Layer 6 of a small transformer language model trained on English Wikipedia (16 layers, counted from 0, width 128).
A neuron's activation on a vector x is SiLU(gate . x) times (in . x), where the dot is the dot product.
The model reads these tokens: "ji" ";" " Sa" "f" "o" ";" " Sa" "li" "h" ";" " J" "im"

The vector x that enters this layer's MLP at each token. A number n stands for n times 0.024.
0 "ji": 49 3 -28 22 35 -15 -22 -35 -17 -10 8 28 -15 21 19 9 -2 7 69 24 13 -47 69 -24 -33 -11 5 -2 35 -51 31 -32 -21 -13 -2 -17 -14 -35 -22 33 -39 -40 -11 52 -28 43 8 -26 47 -26 -21 42 14 83 21 25 -17 28 25 -26 66 -14 47 19 5 -17 -31 12 -49 13 -19 40 10 -35 32 -2 20 -21 -11 44 -77 -49 -28 13 36 -2 43 -73 -81 49 28 17 20 12 -21 2 -35 2 -24 -17 52 -52 -39 18 -31 26 0 14 -55 34 24 61 32 -30 30 34 -22 -33 18 47 20 -35 5 47 -39 -43 -1 -49
1 ";": 23 -6 -40 -16 23 -28 -8 -11 -4 59 -15 58 -11 19 -15 14 -49 -10 34 22 12 -25 19 55 -3 -40 25 -11 9 -41 1 -70 -10 -50 -23 -5 -64 31 -31 18 -18 10 5 5 -38 -17 44 31 12 -41 -45 47 -10 43 42 0 -17 14 52 10 36 17 54 -17 67 -59 -85 -22 -18 9 14 -16 8 -10 17 -46 -25 26 14 -10 -23 -28 -8 18 50 -58 -9 -41 43 12 -15 12 40 -15 -18 -16 -6 -22 -28 4 26 -60 -40 28 74 -30 0 40 -50 25 22 22 39 -7 21 45 -15 -47 -23 -33 78 26 40 10 -29 -15 -5 -53
2 " Sa": 56 -17 27 37 40 -14 42 5 -31 -6 21 38 -28 0 23 -18 -82 -5 57 16 -11 -10 39 -14 -30 67 17 14 -15 -52 -13 3 -40 -56 -36 11 -12 -36 -37 26 9 -19 -29 -57 19 9 42 47 63 1 -33 12 8 4 -38 -32 -14 -8 -25 -16 -13 12 -7 22 2 -10 -41 20 -13 38 -2 66 -9 -33 44 -11 -8 19 10 -4 -80 -5 2 13 35 -8 24 -42 -84 14 49 48 81 23 37 -43 -15 -9 -74 -13 -27 -8 -12 23 -18 72 -8 1 1 10 27 38 5 28 43 -25 -27 -15 54 -31 24 23 11 38 -38 18 8 22
3 "f": 55 1 -38 18 51 -9 8 -28 -1 -3 56 17 1 -31 24 -2 -16 0 52 -52 11 13 22 9 -60 47 -23 36 55 -16 -39 -68 -39 -58 -31 -29 -6 -53 -36 23 11 -28 -33 0 -43 -37 29 -27 35 -29 -35 -51 -27 35 11 -47 12 7 -10 24 12 -44 -32 22 -10 -26 -20 29 9 72 -29 90 -33 -54 0 -35 20 -69 46 -18 -75 2 5 33 34 -20 39 -30 -38 33 -10 43 52 52 22 5 -62 60 -34 -34 -59 -3 13 32 -5 19 17 16 -3 -8 30 -1 30 -11 10 1 -17 -38 30 15 -2 78 -3 6 18 -45 12 1
4 "o": 89 -38 -10 12 33 -10 37 -14 -48 4 69 20 -33 -17 27 -38 -25 -11 15 -42 0 2 44 41 -27 13 -1 0 -11 -13 -10 -69 -17 -27 24 22 -37 -26 -12 36 -34 -19 -51 24 -14 62 1 9 36 -40 -45 -5 18 23 -14 46 16 24 -13 8 40 -6 -34 -1 -41 -59 -31 92 -3 26 -48 -27 35 -49 9 -21 13 3 5 -50 -23 8 21 -6 37 -51 -21 -48 -34 30 -1 60 19 4 12 26 -42 -27 0 -24 3 -32 -10 39 -11 35 -39 28 -44 7 16 -39 12 24 15 27 -53 -38 80 55 -15 -48 19 -7 27 -55 44 -68
5 ";": 35 22 -22 -4 49 11 8 6 20 56 19 87 -37 12 -1 48 -19 34 33 13 -29 -8 29 36 -19 28 -13 10 -21 -25 7 6 -11 -5 -57 -33 -41 7 -41 4 -28 -58 15 17 -44 19 21 -4 44 -19 -15 41 -32 12 10 19 4 -13 -18 -8 28 7 24 30 -38 -13 -51 13 -11 25 -5 30 69 -48 23 -33 4 28 48 3 7 -19 -39 30 19 39 44 -49 -16 -7 -10 39 -13 29 4 21 -26 6 -32 -9 1 -34 -20 13 -3 18 1 26 -43 59 8 -16 16 -1 40 49 -38 -47 -6 -25 19 36 54 -3 -42 5 25 -26
6 " Sa": 53 -13 31 32 44 -16 41 7 -29 -8 13 38 -30 -2 28 -16 -81 -13 54 18 -18 -11 52 -14 -23 66 19 17 -16 -49 -12 4 -35 -56 -31 11 -12 -37 -36 23 10 -16 -25 -58 18 11 43 53 69 0 -29 16 -2 1 -34 -27 -11 -4 -22 -12 -15 8 -12 23 -3 -10 -43 30 -8 42 2 74 -5 -30 47 -11 -11 19 11 -1 -76 -7 -3 1 39 8 23 -42 -86 15 43 49 78 19 34 -40 -16 -9 -74 -11 -34 -7 -11 17 -15 67 -8 -6 3 14 25 35 3 27 44 -25 -25 -18 52 -32 28 23 12 45 -44 18 8 11
7 "li": 38 -10 -13 36 52 9 29 -17 -34 -3 6 3 -11 54 24 4 5 -25 79 0 9 12 39 -56 14 81 -1 22 -16 -10 -44 -6 -40 -27 -4 -19 -10 -70 -54 21 -49 -43 -62 -7 17 9 10 -19 48 -15 -25 8 7 -8 -22 5 47 70 -16 4 33 1 2 -15 -22 -20 -20 12 -13 -5 -9 78 71 -48 18 37 -8 -76 44 45 28 18 -4 -11 50 -34 -6 -7 -73 77 51 27 70 66 -35 -2 -28 0 -28 -32 3 -23 -63 42 4 30 -28 6 -43 -7 38 15 36 44 17 9 -11 53 15 59 11 28 17 18 -10 -44 16 -27
8 "h": 39 -25 -18 15 72 -4 -46 -14 -23 35 -26 -15 8 -3 66 -27 -26 -8 57 5 19 -23 55 -7 -14 79 -11 53 72 -33 -22 -64 -38 -19 20 -4 6 -46 -37 21 -80 -76 2 7 12 -46 -23 -3 34 23 -39 14 -59 29 -24 34 -6 26 20 7 43 11 -10 -11 -95 32 -29 -30 -27 -26 -6 91 -30 -13 -7 -1 3 -43 21 32 -29 -18 -40 26 55 -24 61 -28 -27 -9 -9 18 -30 -22 -8 8 -41 -1 -17 -27 -28 -65 -15 30 25 65 -50 39 -11 14 24 47 39 -24 13 32 -12 -62 41 25 21 16 -1 20 -37 -50 26 2
9 ";": 39 14 -35 19 52 -3 17 1 21 58 17 83 -37 13 0 50 -23 36 44 11 -39 -10 28 33 -23 50 -8 4 -22 -20 10 5 -15 4 -50 -38 -41 -4 -48 2 -50 -56 8 28 -40 29 20 1 39 -30 -16 44 -30 12 4 6 9 -3 -30 -10 21 7 8 34 -55 -26 -57 10 -5 29 -3 44 55 -45 6 -37 0 19 46 14 17 -19 -37 38 23 22 45 -45 -16 -8 -9 39 -13 29 4 19 -26 21 -34 -17 3 -27 -8 4 -15 27 4 30 -45 54 7 -21 13 8 40 38 -30 -57 -7 -21 11 33 50 -3 -48 13 22 -9
10 " J": 39 4 -28 -30 55 6 -20 41 1 4 -10 21 -26 7 33 15 -56 40 63 17 12 -8 27 -2 -67 64 33 43 -2 -33 -36 54 -13 -32 -45 24 -26 -56 -48 -4 -19 -32 11 -37 -18 64 28 5 61 -56 -28 1 0 -27 -14 10 -60 23 1 -20 2 -15 -5 54 -33 -24 -30 38 -60 11 -13 57 -21 -57 -10 -8 10 42 30 -1 -28 21 -24 -23 53 -9 28 -41 38 34 6 45 56 25 12 -74 -23 12 -53 12 -8 -24 -8 25 -28 69 9 51 -17 -1 21 10 -21 15 -2 -10 26 -81 15 -18 44 30 27 2 -22 -36 35 24
11 "im": 28 -30 -17 30 10 -39 39 11 -13 18 -7 7 -16 -7 6 -43 -40 19 48 -10 -30 -37 19 -20 -2 71 -77 -5 26 -19 20 -21 12 -47 11 5 -6 -33 -39 1 -33 -26 -55 -40 -32 25 49 15 18 25 -52 22 27 30 -13 60 -21 29 -72 13 38 32 -35 21 16 23 -81 -10 -25 -14 5 47 13 -3 17 -9 -21 -56 27 55 -13 -14 -32 -63 79 -32 6 -42 -32 58 -7 73 44 2 16 -21 -1 -18 -13 -20 -9 -37 -32 57 -15 42 1 34 29 21 17 9 24 38 25 -23 51 -58 33 56 38 0 -13 -24 -45 -35 18 83

Each question shows the input weights of one neuron of the MLP. A number n stands for n times 0.0089.

n67 gate: -5 -24 -27 -19 8 -22 16 -7 -20 9 40 -25 -12 9 -23 -2 36 -24 -11 -8 18 -17 -15 36 -9 16 -43 11 18 79 0 -1 17 35 16 5 -16 -29 27 22 21 -3 10 -20 -29 -31 11 28 23 16 -13 27 -23 -15 8 -10 30 -3 -16 -16 -8 1 36 36 -3 -18 7 -10 -8 18 38 -12 19 -10 -29 28 20 2 -11 -10 5 25 19 19 8 -3 -36 27 1 11 -6 -40 15 2 -7 -3 26 45 17 -18 -11 17 4 3 11 7 -36 1 -30 21 64 32 -7 -12 -3 -15 29 -4 -10 16 -21 7 -8 3 5 37 22 4
n67 in: -21 45 25 -9 -49 -21 -27 -34 -14 -13 -5 37 -22 16 3 -27 11 15 1 26 -21 -13 -22 -2 -7 -21 55 -17 2 -25 -26 -7 -39 -17 13 -4 27 -4 1 -22 5 34 -21 -19 25 -10 -5 39 -15 -11 19 -24 -6 -7 42 1 6 22 -11 14 7 -10 10 -70 8 9 -8 13 1 -35 -6 -5 32 33 -28 31 6 6 -31 9 -23 7 37 -1 62 3 -21 -3 -25 -23 22 37 14 -19 -5 3 -19 18 7 -28 18 -21 -25 5 -22 19 14 -1 -5 -8 0 -18 -8 8 23 25 -16 -9 -1 4 45 -3 3 -42 -30 -36 19 -1
On which token does it fire most, and how strongly? 9 ";", at about 0.45

n201 gate: 16 20 40 3 2 28 23 32 14 -33 1 -18 -25 16 -10 -3 36 -33 8 -15 1 4 26 18 -22 -1 2 34 -15 27 24 30 -3 -20 7 35 -9 -14 -16 -21 45 11 -21 -3 14 -23 28 -38 -41 -29 -24 -27 -10 4 20 -41 -7 -31 29 -1 16 17 21 37 7 44 -11 -10 -13 0 -42 3 -5 -25 15 -6 -22 -23 -22 -1 6 1 30 -5 23 3 -43 24 16 11 4 -37 -18 -7 -28 33 9 -6 1 14 1 -22 -33 29 15 -46 0 -5 33 -5 -26 3 11 -1 -8 4 9 -15 -15 28 22 -21 27 12 1 -25 -4 -17
n201 in: -10 4 -2 -16 -12 13 -27 6 -43 6 36 25 2 4 -13 7 6 39 8 20 -29 -5 1 -9 -12 -25 14 -15 8 8 24 -13 -15 -5 -37 13 -20 -17 8 -4 -5 -9 -21 23 -28 -34 -28 6 11 1 19 12 48 -2 10 56 -35 13 -14 34 -14 -25 -30 -31 -7 -7 -10 12 -20 7 -34 7 39 11 21 -6 26 -22 -4 32 -17 -7 18 9 30 -4 21 3 -8 5 4 44 45 3 22 6 24 16 -9 -6 28 -10 -2 -25 5 23 -17 -28 -10 21 -3 1 26 -30 17 -11 10 -21 -22 -7 -24 -3 -17 -15 1 -39 -24 -37
On which token does it fire most? 1 ";"

n129 gate: -26 3 21 28 20 6 -4 30 28 -4 31 -27 7 24 17 9 -3 33 -3 4 -10 -28 -7 0 7 -2 13 4 -3 22 21 -3 -27 -15 -4 -27 -8 2 9 -25 61 -19 -27 22 -34 -35 5 -21 45 23 -22 -23 17 -6 9 -3 -14 -16 -8 31 -11 -27 17 14 16 -7 41 16 -15 -39 -22 -19 -12 -12 -12 8 -25 -4 -1 2 -4 12 29 17 -24 1 4 19 -4 0 29 9 -39 11 -12 1 35 -38 -13 -25 31 7 7 42 1 15 -23 -40 -12 -18 11 -12 -1 -4 -7 -10 18 -12 -13 -20 21 -46 -24 31 18 31 27 -18
n129 in: -20 -19 3 42 36 -14 15 -10 -6 19 7 15 -31 9 13 -7 3 26 -25 -19 -27 7 -5 -3 -23 25 -7 -14 3 28 -2 -22 9 -14 -5 -14 -24 20 -2 -38 23 9 9 6 61 3 -26 -5 -20 1 -11 -28 -5 -32 -6 8 6 -30 3 -6 -17 -23 11 21 30 -10 10 -27 32 -37 -13 -12 -29 -31 -20 25 14 3 3 -9 8 34 -18 17 -50 20 -41 -52 2 -1 22 -24 -47 -27 32 7 -2 8 30 -4 12 -18 -17 14 -11 -6 10 -25 -7 0 -23 -4 14 2 29 -23 4 -20 3 -33 26 35 -15 11 -27 -21 6 -24
On which token does it fire most, and how strongly? 7 "li", at about 0.72

n279 gate: 16 -7 19 -12 2 34 -21 4 28 -8 -30 -4 8 -27 -21 -5 22 -14 -19 21 60 27 21 -17 1 19 -30 -13 -51 4 19 -10 13 14 9 -12 -9 16 21 -8 -30 26 6 31 10 8 -1 11 -12 -5 -30 18 16 -23 20 -1 4 -27 -30 9 5 -8 28 6 1 2 16 -63 -14 1 -10 -27 -6 -4 -4 -36 -2 -44 24 -1 -10 -1 -11 -17 -5 22 14 16 -12 -11 1 -9 -4 23 -7 30 -3 14 -2 3 10 5 35 17 19 21 -49 43 18 -13 2 -5 36 12 13 19 -14 -1 -9 -27 -12 19 -6 27 -28 17 -43 6
n279 in: -40 18 -33 19 6 15 14 -16 18 44 -4 13 43 45 24 68 -25 -26 -50 18 -15 40 -23 -1 33 -4 0 26 9 -23 -28 -27 31 9 24 -19 -17 -2 3 30 -27 10 7 -25 -8 -22 -33 8 -8 8 -14 -16 -25 -10 -8 -12 19 -10 -28 -13 1 42 -42 -14 -22 -29 13 -7 -9 19 33 37 6 33 -3 -40 -12 3 -8 -8 27 -13 11 23 5 -26 -24 -1 -14 -2 14 -12 29 -15 18 -13 -10 11 -31 8 -4 41 -17 7 7 -12 -3 6 9 1 32 25 19 20 1 -16 18 -53 -23 50 -38 31 -51 29 8 2 -3 -19
On which token does it fire most? 0 "ji"

n180 gate: 31 -8 11 -28 0 20 -29 -5 10 17 18 -11 -11 7 18 -6 -7 -33 10 14 -8 -8 -15 -3 32 19 -11 -5 -2 5 -19 3 -9 -2 -6 9 -4 -22 9 27 14 25 4 -19 -15 -33 4 -23 12 8 23 -9 4 20 -36 11 38 17 5 -9 -16 14 7 8 -23 15 -21 -28 1 20 -12 -27 16 -22 -5 13 18 5 -4 -6 0 -7 3 10 24 3 -35 -21 38 -3 -3 -3 -22 20 11 -2 -1 18 32 2 19 -13 18 14 -18 -13 -16 -14 3 -2 22 0 4 17 2 12 0 -2 -16 10 4 -7 6 -6 -12 4 8 -8
n180 in: 8 4 34 18 -3 -4 20 -12 -18 -23 3 7 19 -15 9 -44 21 19 -23 -13 10 -11 9 11 11 -10 -20 -6 0 -28 1 -18 -3 -11 6 -19 13 9 4 36 10 -23 0 14 -1 5 -3 9 7 -25 -7 2 28 -17 -14 16 -28 21 30 21 17 -12 -14 -3 13 -23 24 -9 -22 -24 22 29 -5 -23 -9 -32 -18 -15 -4 -8 -9 26 -2 18 -51 19 32 15 -10 -15 -10 -19 14 -38 -22 4 -14 19 -29 -16 15 -8 1 -18 7 -12 -2 -6 -26 -11 -18 19 9 -3 6 -1 -14 8 -16 15 8 3 -14 13 2 32 13 18
On which token does it fire most? 8 "h"

n3 gate: 34 -3 -11 -14 -2 21 3 16 -10 -20 6 15 15 -31 -2 5 -19 12 -6 -11 24 19 9 -15 -25 -23 -10 -11 -17 -2 -13 -10 -28 2 4 -30 11 27 12 21 21 -8 0 13 -14 2 -5 11 -4 -23 17 -4 -55 -31 4 -11 12 -11 -19 18 -4 -3 -11 -16 3 -11 10 -19 1 12 -5 -4 -18 21 4 18 17 5 -21 -12 -9 -26 2 12 5 10 19 5 37 -25 -6 -10 32 -43 -1 10 -4 26 45 2 -17 -14 -20 21 37 16 -8 22 22 4 -5 -4 3 17 -31 3 -32 -10 16 -15 8 -12 19 -23 6 23 -1 25
n3 in: 10 3 11 -12 -3 23 34 7 32 -6 14 0 -10 65 -16 -16 22 8 25 35 5 13 19 36 8 -23 12 -27 27 11 -5 1 45 -8 18 6 15 -29 -19 -11 17 -24 -1 -5 -38 23 -3 0 -24 9 15 -4 -35 9 -10 -22 -18 -8 -35 -30 8 27 -24 25 20 -1 -36 17 4 -6 29 6 2 14 21 5 16 -28 10 1 -5 -10 25 5 15 -13 -4 -1 32 -7 -20 -2 -5 -44 8 1 36 9 -30 -24 -16 30 -24 -9 8 1 10 10 7 -4 -14 1 -12 -20 -10 -30 -2 24 -12 -22 1 0 3 -55 -1 36 -5 13
On which token does it fire most, and how strongly? 0 "ji", at about 0.4

n210 gate: -11 3 38 -31 -21 15 5 -21 -22 -49 -7 19 8 -32 -20 9 7 3 -44 5 20 25 -2 -11 -37 3 -34 -2 -42 16 -10 15 -26 6 -1 11 -3 -19 9 -21 18 -22 -16 -36 17 -8 10 40 -10 24 -29 -7 0 14 3 -7 -33 -1 -1 6 32 8 16 -6 4 10 -24 -12 -23 -13 14 -7 13 19 -13 -25 -24 1 -6 -18 -17 17 58 18 1 27 20 -8 27 -27 -9 -14 23 -9 13 -5 7 -3 1 -15 -24 -23 32 -12 2 -28 1 33 -13 -8 5 11 11 1 10 8 -16 -5 -15 3 -29 -5 4 -12 -28 24 6 -18
n210 in: -21 -21 -16 -32 -43 12 1 6 -1 11 22 -4 -9 17 7 -19 -11 7 5 3 -9 -5 25 13 7 -21 5 27 10 -26 1 -7 -13 38 -2 -1 22 -17 31 9 36 12 13 -43 28 1 19 -23 1 -2 19 -5 -9 12 36 -15 26 -17 12 9 -15 11 -43 21 -25 -43 10 -14 30 11 -18 -14 8 -3 11 47 19 29 -18 9 8 11 -17 -6 21 -17 14 4 1 -1 -10 -21 17 2 40 28 -3 -4 -24 -4 -40 -18 7 1 51 -8 58 16 -27 -3 10 18 33 29 -30 26 -2 14 -27 15 17 -3 2 9 -25 -26 31 -5
On which three tokens does it fire most, strongest first? 11 "im", 9 ";", 0 "ji"

n386 gate: -15 -23 -21 1 15 -16 3 2 5 -7 26 -29 14 5 -13 4 -5 -7 -28 -4 -37 8 -1 12 -4 -13 23 -13 1 29 -15 16 -18 18 -16 2 -18 -14 -11 10 31 19 -10 29 25 8 11 -6 7 1 -19 13 4 16 16 10 15 -6 -19 5 17 12 9 31 -6 -16 25 11 10 -42 -7 -48 15 -10 -6 -18 17 3 -24 -52 24 8 33 -15 3 27 9 -2 -2 28 18 -9 -5 -19 11 1 -9 -20 41 -20 -10 -39 10 -2 5 -4 3 -7 -2 7 2 26 21 2 4 18 19 13 28 27 37 9 -35 -36 -6 -6 -21 -18
n386 in: -5 15 6 15 -14 -2 16 8 38 19 -11 0 -7 -1 -4 -21 3 11 3 11 22 15 12 11 -22 -46 19 10 9 -36 4 27 55 31 -14 13 2 -11 14 -6 -23 -20 6 11 2 30 22 11 1 7 11 -21 11 -4 -5 49 -24 11 -1 12 26 44 -14 8 40 10 13 2 -6 38 24 31 0 4 14 9 7 19 9 -13 8 -11 -14 -10 -9 37 1 -23 -12 10 26 14 3 -7 9 -18 3 -19 -16 39 -2 29 14 -8 11 -7 4 9 -15 18 -3 14 9 15 12 -19 -14 3 32 -10 15 1 10 -2 4 6 27 -11
On which token does it fire most? 3 "f"